Layer 10 of a small transformer language model trained on English Wikipedia (14 layers, counted from 0, width 96). Numbers have three digits each and are written without spaces.
A neuron's activation on a vector x is GELU(weights . x + bias), where the dot is the dot product.

Input weights of the MLP neurons that the questions are about. A number n stands for (n - 500) times 0.00091.
n0 (bias -0.071): 459549438448419406613527438483417429488604739482489481550490505354531520646473478560736491432405704554523413689578432650364391513415562535399421588410508544500303440716397302500380367791455346491668542578604382393451588428506521382506695551503410466537500539588521435481483578573382430566
n6 (bias -0.064): 575605406592391310577692482520541561613489573485467466709587516383592377523471612574460491421382452555533576600528483450528307556484654514286354490495749403297603584542492400421465442481497433552437524530434349380356555475622489556552554383440556464566542409509435439500620401320516548489
n8 (bias -0.051): 613576364435381439612567592312352415433493496611562642414448629424720590610326714326443719793464606390486314572669444631488290435478662423429500479477550700599346487304606167479342295569783469500488470393449550539369423522651561622840412422650590461715483404483573235487462520215594487346
n10 (bias -0.054): 489539522314630695706537503541426687396424590399456477461443558331627387626264681605280549375559580525540438552469546343606429476634635528406392536547608595776549469608586542299418490268496650663525553467452336402454285383283481416393372356609755613495600388555644620289569556441523614299
n17 (bias -0.084): 374634569467647644607370259405436883628582588429420450838500310408401586330279548538374604736259444392516056790545426460540570165386398565450531400509372574770511570347572308622428549495363752602514632456463529272491538405371622590813568180715259455577622255419685500573476739496652882461
n55 (bias -0.072): 538571381527561821543552479507439408511440609550409617340265512294449357584252532361390375583507554572579533466482703598591458651534583549434540581486812507500687699308343725691465301439442383402602613543547446484486517262195520622554527438534645127575646374302592613227615489490556426504
n69 (bias -0.074): 487481504455675647809383515447475620488843682603327527703261476392304639674286734578454487482627631305812523666385680264492605558378396483378540421608600363697456473866545550566461548360367480538273531338399241504488557141164483613560413472432479533511540396422492407482514492552441714297
n74 (bias -0.042): 478226344539359522422574520457429338604552469487389617462446415581555479560681494439487363541583466367451500478733610469642437597664737387529446489566455491283688473521436463520367374723486327362594664470436455500561543584398494402649637552580608476622464482619526330487484593475295627608
n107 (bias -0.067): 592609523426635491615588508476411682572417528384544411543404472237715479519350424405478421402298684559403284305521537383449528778634438404497526418576485573593631530479652580458633429281716467592472515393623604651606349484640472487646506434578463473545455371510539536371505430543517471457
n123 (bias -0.068): 443341309380609533441534343564360513432431533550465557546496497643552424629695403231558496541211431392514419366452602202456360598514590307510614577696477557404476642449345585798273480624536437529303456512739546351363641447443681438644372234738134627581780453614433659547688674547519683416
n130 (bias -0.084): 576596496494633522420449655468472557653490385448681252522551426338592553526401665355380411460422496812589548644316362366500685699435618631536552375742683349338617637627303378435517528293476591493453721586521369457712470450572562578500259641457585307412382299541503507458411407580365606436
n133 (bias -0.009): 469298567508368358611513529463477666494468480439582443570564657556549616388268586561551329462355511420533514537638377626476301583370536551453554530497503375419518503518326534493456452564510820497415657545655429325585400419702560476610373497663612372541457497604446342503452342472409644253
n154 (bias -0.063): 508343487381436534676439466334475619615718644496367540703441432205431659436600698569408665463414615403603592612324454214423613677742688395350432381652564512626128631746431355522371311559244484487672695224662375344512424527550442392817470370492636577632619360647542516263631442423660517360
n161 (bias -0.047): 521660526676514521581529571541477314383546398518331541763382238549356459546504590746595538430476407464491570364538595485704546347484271443647291515601597563531520690428387519478527426333215684553412239420508500523507481492403579572477416565554675561579204372547497432537369698587562584526
n178 (bias -0.053): 551605737419520571519549529301427600685602732544621395432547426461757554716674522581674168500434368540676414387392685321759374576263606381470398459568519406491727610553359363546488239402323298630516425403545382349504411395403479428478496393386428462518541315772643706686654760569375463427
n190 (bias -0.047): 445802473481561393614533457517500419458560651526533568487440294339604409582727391215466427110471531496549523331500654107648462417552520401415422309744679665624584730563707611747405316532458479372560329202510377313322546345466601601723465570550474624593567422535508479554713820154452531524
n220 (bias -0.045): 596713492462414639459546286302327712662564678535533660360409374427699478387487416263365397521428620555578500409496519304239400645603618438413548384441251660801282562631687483581346470653555459415589551427606500599221472529626495621569612347664414366591674522540535619427644595344428632442
n239 (bias -0.030): 544429415404507557590498503591430603408491500239590504510467423490673252486549506466473561389487580700344367563500520482477493538455481554567253477526427424762674663508350584415464403605798445611268564532412742325428427371576509511751646441585595477487641266759591549454523487456628367547
n240 (bias -0.063): 366572290480503539628534357699467517490500659500585664675324564549519516570522537383637528532410398589583278548401497489563386780496428389263428349590497526573587391544462553493611622275543383653441541445504228378530675339297567271605497544453411642517449512544556547390503506595372456585
n251 (bias -0.057): 547566550611557403566581600591408480491567639481461617573487533472603409665433518423578480435380414589399387392558684537310475661252808393344389543569426571462601584578576398586425341577449349434666510568511461473358483406293463297580558357611433606539536440455466594379532688610453377430
n259 (bias -0.055): 378454468625550470645463417515509717511450528586540447473443404458485259542448604719653366387481824396690517289463462488640172370492569355462635529471652387419601455530441459524400529475650463721424351514539578504214362325673675525183666356572454511495284358739614423672706560456479417436
n267 (bias -0.037): 273570598675701686564389253273420414489541638500572460560396375592442504545458401240515476394467576549500239629507660738547347564446618713488504244550454496521371600576500193398597568536569565660530540496559286476421530611603688532521739486534270475375375457634598453473554383618451477698
n270 (bias -0.055): 787804730441474573443542428374462647543503546687591480608558546591537780471514524610399490507531621596577542438349604514399554579373470503505437535428590641468394405403475390500459436225417332649392474497385419611477543622522554357452421426537388417606420376217451653490398388441550533444
n295 (bias -0.083): 441565654485627632533507601634450595405336726500563500720493426534446389402685520518424626645476359437603359637358434526517476690477500670358560476735388394368608650492450538237532576440492433597392457523413229219449720359401584362470453510500401446587587308618729493475562432607416349616
n307 (bias -0.044): 696524675763850526575388524479508523636666602424425500667125553569462525487189426518496621562534302469611295478440643594521313659180500474373321549492388672714460538539454467385346500238438323679596446196550513769439567253307560688475681677449403470557623533496733437555518552024472473403
n314 (bias -0.095): 774339333576465371770491558363369645441444574264340527323606455610475529509389731737594482637651715561530669547805645509657419573543693328650271489435463640495663523321429607108441566417537599504431489552182368646401360395538573435386318355853643334568549578482574483374594348270416416261
n317 (bias -0.006): 415594265623532723436554574414392500517388430413497281493363240570545559410580426296429575430365428701438519644455493270531762694610517653391595342507513507547627714580421546317609469367601616514440798346476525538349510508591609450554349541593629387505574602613580325459455406581450570454
n323 (bias -0.010): 423457544612589472477568430463496644692685582296493418609560529389571456425452666439654504669466387596552711607360510439605258556360537437334159512463613396426658534718480530209562446496266544598472480573532525481461351440662468625288416598484642544415504336554497229640630573500438627350
n324 (bias -0.017): 550414654536551376464593483584474549603564472462622530472463543333557421270412571401730394527467292638489503488461609567281624521638655419477438447547479442590392570655401561520533467403320425273444637441574503252419469374402551507580487455463651443525438467433469476533734715555587523254
n325 (bias -0.067): 264398564397512540653483463313459428469530627369527551488543543289652535748659530389749111522543567532567421349798612357636516587509473255373381490607374599406468565591457604314395377530500415620777790640344368645377478547484532526504250294565439539537454285736489620715717405447384646608
n336 (bias -0.049): 400417496373435603503644503403385549573414577653479584676416462507458278579444493463539409551497483349647645518618532249655261410564735468423646381554459426150632419560431531605388483331414297454739619517443276504546581538472528492628548535516623714697519422412655324496506468503281615533
n350 (bias -0.082): 684504563601597606541549420377381679649641532381459492404485266609569455582228564602362579449645602579642663360562638243538578653500449472420287312615362587587516572608394435545484337508512538398620656487234398308428394685594472370627577610535600274572422544369545322619569448572388482421

Each question shows a token from some text and the vector x that enters the MLP there. A number n stands for (n - 500) times 0.013.

" |": 521524521459448475406896617574629516473437427475570582436448604481474552490473532532435436455478518534330537468447555529448479428476566536536510523427439397481472426483569456454491572624547581463544344408489467546438446541509452445492518638460519540531546547466448450454458551512458484529
The neuron with the highest activation: n251

" m": 463436411481533580441539531561737467448384503517399494419537586485449471633469489480391614458433542470296486482379529538510541458491518586554567514558492459456512492534475403578651524494567479628534525623470445632538440538514286529524550565507495592452480416426435597374334431538497524554
Which three neurons fire most, strongest first? n130, n107, n267

"|": 425421527313459574477848498542694446455531583500604465440509549476488524477491479494561473475561501501462521405594493533573518526495533534489413536396495464515528423462542446404584545508542542420541522389477475524496525538503459460384482622282524501507523638412520457528485363606444355527
The neuron with the highest activation: n240

" ent": 356540503553508351342511578526562526455472578561560419444380583441471520514525502475438643543374399368456423572380525521456617449483460476510642519579470449500543467458569492533527493464464528609490449585597640615541491680588377505533404466341461498527577498364519529535330416561563633574
The neuron with the highest activation: n17

"T": 393448431542454455398556482481717442338403425456554479480468578496508556505559462471516573514422492551464416400416570594444548489501519502631542570476411453527461438481642639529530469463525589511451486536652579638528636488565284518432473495412525561392644538373401638511442465428514467485
The most active neuron and its activation: n107, at about 0.12

" 199": 393537476392475480524631554522631464413386491333680512502357533521478449444542418553411558414667516451583457413469494560545445441585511503425672545537479404498519469341446544507568582490515581541580528509483486462485408667606480465434478558458472522485609548530398637405488330507516493589
The neuron with the highest activation: n295

" x": 431477523467589432446594555578635457387449463506573509397473582531444504595529530440412628480534467523364478524457611660478478389515508493501619562563422347539493418553674572524658491413589497486405449475554330488454424534551347414509469474369469617379594501480428599455458610661469488545
The two highest activations, in order: n240, n251

".": 363533535416432463604826562489632405406574500471450596463493716497450518474518481473464561487553514499452493474438491476411507498455568534508543525509438459597485558543541410504444482496454517529500457424514494539536401530461198511556470573484484473550568522530423440476499414451660477513
The two highest activations, in order: n154, n8

" the": 459464490469435541531842623527686450473519489530524427352514584461449440539503520512576462513451463448408501487540466464530400430552501421408469556473528549491610418495508488500597529606493406531542456540483542536480416516471234492368569509412508500521616511519500545525431468568532450576
The most active neuron and its activation: n74, at about 0.59

" north": 537449420379358544406638550584620481595488380492575636438491604465509564480574529497587473471553370424413554454576571432432545428598461553579601516475382481527466463425265588565531488598535519517467438472370412406575359628529335493462564501439544512511624429459498559486609458509529466571
Which three neurons fire most, strongest first? n74, n324, n239

"15": 359495515388447405479606543582626443418553405460562537573384543525326341500570427519447492454540477484595472389378612532592559543462510603489558497438472323461483492562662498518543461491503539500508568575620392578418442585592505419425552587483327494495568482439470615526461370606551508607
The most active neuron and its activation: n267, at about 1.3

" of": 488474489465468475430845576537675439482510479492563557411504569555445457515512570559471409416477481425464527364422498613550414541441504486532573528490496532588542521451406495603518547491492342524588407450526532471538445500451301404422525483416447522509607506498529430564509568589554455486
The most active neuron and its activation: n178, at about 1.7

" as": 611469460569561604503687566518619519490483402339622582379440512549474497435452482513500522536631434398429559443556460533593512430543528500580479519498484450478471509467518500667545383598542486444462379488384595522469346626510247422488444630380479471548509435378472494549468570591546547462
The most active neuron and its activation: n350, at about 1.7

" re": 475484458372418595437485442430602444547557532445490511494481494507404596505560530546449670445601506529467453406407367618451445458496340489410542526441532442573408464539519472511649372573477530473509599493527622565596357594488320488581623658410537603538613637451542575390332537547490464521
The neuron with the highest activation: n154

" natural": 441429496413507462569519561695667542384484481510524607478523503433463450626548461633538500379384382489428497446482490592446470428500434409408542618501462466492509414543603457521709533577546547606485427504478550471526434523444275483406577606406489695524427488506418550431515477668536414546
The most active neuron and its activation: n240, at about 1

" M": 469435351488490554457558506520772490498421534550442522438426612489572404592498561534467446534397578477423548436449506587503539542521522518632503515504406426522497470537544402540674493477542538584477442673517507480576447447533203481461503552536505436403555484456365541485423464552464424582
The neuron with the highest activation: n107

" 2018": 431485395412336382405635641539625539493432373383569533446489539575549387417599423635517504420570411433467556485459502445548589441578505447437509553403460520445555596488516476501555460537465536514598455609522629601397453673627390499507451582540515452550631580449373518443501441451562435438
The neuron with the highest activation: n317

"wan": 470504405373455515402483627625784560438401383470502564439430590492440486485530575644489447480547479438439510486456454524505519495497541417588526534431447550512512493413557510457560593623535575547519457479440643612455477465473304456434526544513644529442618532434396609406519415400595444467
The neuron with the highest activation: n314

" min": 496468429400405539437478507601649514571481410553630453492492572402491455492457439501559594499367478535471520499462498675439485542497453481495705599459488454466478441467458485443580599555570565463400530512301554440636368502518374564475597719213478536501486478494505604546439439562477520531
The neuron with the highest activation: n130

"at": 363532459517428440496544541585768542415502436571602605433474563448447503517435386525576471511432543508394533436507540526465478472484424485517425507561410392556422442441627588627466512387534572492445405645660471579456393474511442497451585540417517544406424473433448584617440507571629445547
The two highest activations, in order: n259, n161

"ion": 533513489561399337432556552576761514488377508456522591531506691456465506429422481493493556525452374529454527455456448645473463436483476554511483480427539530507461416399548512518581547605499497466464388544577658570636604497457412549473476527439621478475490657354360565412507430462642470437
Which three neurons fire most, strongest first? n324, n133, n6

"ate": 354508514496452417525679627590796481431518613543489557418456465536476419527476412435553487464497382400469553438453476529459525497446443456426530534612496451557411563453558587616513390545529496414548415472551491435568514463453324419397623569577500558540508573473510471461490553568511463593
The two highest activations, in order: n190, n251

"\n": 511466490372543347496765545506627495569549497472464525447519432525409507513560403528505542438499500539514519542391437474520378599576550473522450512403563513514493484510553525530578446456506572458497555547528524451520462507523114506567494560312583575549600534406431418432422434487497475644
The neuron with the highest activation: n6

"67": 395483438350519534501650598612615435384381415392608487513461445532281321476545454592404500452497522440513529486460526444468548570568544591485621561382492498519560527547665551562490510487533565358551631519472381497473381472498504418452520565394446565459577545512451573465568391587528598556
The neuron with the highest activation: n317

"son": 487471493380387418528462572616757517358409529533485577497512554547435337523508477544512409466529658448378510448540429455467465425636540576586506471428503406493474394474580469549524555507573599431484416584536619556515439469471363397464511552543596461484527719501479573410492581448554446483
The neuron with the highest activation: n259

"ing": 484499472554394448400580549555803459472524517503578580412471514585486473554495497471476560498550439473495605520413487575528555440444423484471572624522437572489472470444309627529545533630431538345536339616383499493590487527419330498443542484394547460517525549453389487569537469480476473574
The two highest activations, in order: n55, n161

" Pres": 429501563443411496536465520594575562495371576470547566488430698467543471497488524455549592561532523462392391609522455537394392448463488451433565535346501328523497336518594383571590601659470508595441486565528606514561424601458310466506566540355485524486504619493403621437402623598440535492
The two highest activations, in order: n0, n240

" to": 491467505322518492396753470429579490571542588435507569418535512518418450560553574499402505468624449452530581418439518380453464410437486461593528592412382489474538549373486530440604504498583385528547372461628473575558475600510336635490541558347472437475449604400597546514483561549558557547
The neuron with the highest activation: n178

"clud": 529509420446464609373497497460541446447449588475559430497508510581447408401632375584456526470432418458448511562456492514500474452468474551524534568399520547619490420456701385562554524512545566628440442436331659569535437621525418641558504616334369550485523769414488575451406562512595513454
The two highest activations, in order: n270, n17

" caus": 466507436497451605446552514520597434292402523483561482493510594498474409368513573574321567526515363352438498599412523619523372450450397574509603539391470508638534455450541412580583556551494542582451547425400584580616427578533416575547524482362493577493557628437531453485448531498577527634
The two highest activations, in order: n17, n8

" o": 429433501487585597415526547547734566494518518462505521379513559502476588566535594530396595494544412427468462524455480603447482500508389499457630553449454386537495518528607434577524504649532494440520551533447467439558373440508193496475607380368506601432553469417423590400482501577495596542
Which three neurons fire most, strongest first? n69, n17, n10

"o": 510479511500456451556526505556776479374469499445490581404466638552496444507457525652459628521670463479389488473604443559475362418490557545476492519490521479541490327445494570508620616470480568442550374473526588547454479474484433365493603516483609532397471607498357567420409536479569395482
The two highest activations, in order: n314, n10

"–": 407513506371408479386664400426572440452352469348465507390385625508468531503537389639487509546555372517457504496454475557479554461490552629621596664402424458435477487436418513565487403625437478519563575528569597531566534478550550530515540689329410437478589619466456523466525511581453578569
The neuron with the highest activation: n0

"ation": 507578381528365396430619642452799504424448494522541566417513605482522417518402456501453514429510483461375583489413463620410577388515514423464447584526468536466462547428565561525499506634551561482594461600503639585437554579471369444531559511513501572528528578471458492425380448437527421435
The two highest activations, in order: n8, n251

",": 506451526515600463442776457569580508420545477577457559524489579516457453475435511607456503446438464511494556458473443448530551516430462517529649501409435489505506421447615564530579623458491469478449426543527461486615476488454129445507459566583398481640486558515406633474407454472508528526
The neuron with the highest activation: n270

" R": 527538430474439485490550434508745482467456440522477570492497650528607508529473530496500515454586510501400498351512562570522421527491527420512519594480501391555568381425510532561573480539492507486431436550520606569608317494611351434540529599536532555302479574426481529549283503504435408486
The most active neuron and its activation: n107, at about 0.5

" Street": 549455476301355488480563622487718455355425514437597647495511570529504523532545486561515459403590470436426455386542504586497501395515509410548523623507433527553526401528413545583457516614583577500569432506467523521535481566455267288531465422561508623511592569521408574421482476484506454491
The neuron with the highest activation: n251

"io": 476495413428398433530502553500715442397495400431488616439476558422469540557481486601477601470556349459452544430572475639427447437565543400539490559379529502501443499501505556563480508573559552400590357386585677572532394473536365469498598533512641522502596560466372529396474644492582448459
The neuron with the highest activation: n8

" is": 587505464405516621389713513519629420413574431482519609350478698551547412499423476384429500433554409450464477438570526465568580370547448499584429556509585472522527403459471468669489503539543519582494461450549492525518504614447239535544485533439559516538514520458490463450368446604531502511
Which three neurons fire most, strongest first? n55, n74, n8

"to": 574482488354446359420512556541712507421482462536448533423576509519529497592446445669482546370592584507394470346508475597422485431426523495523484578394468512528457420514549570504424542551534616388582312437550492520465459529552374471406586497474531609391501574500530579528526655527615421477
The neuron with the highest activation: n259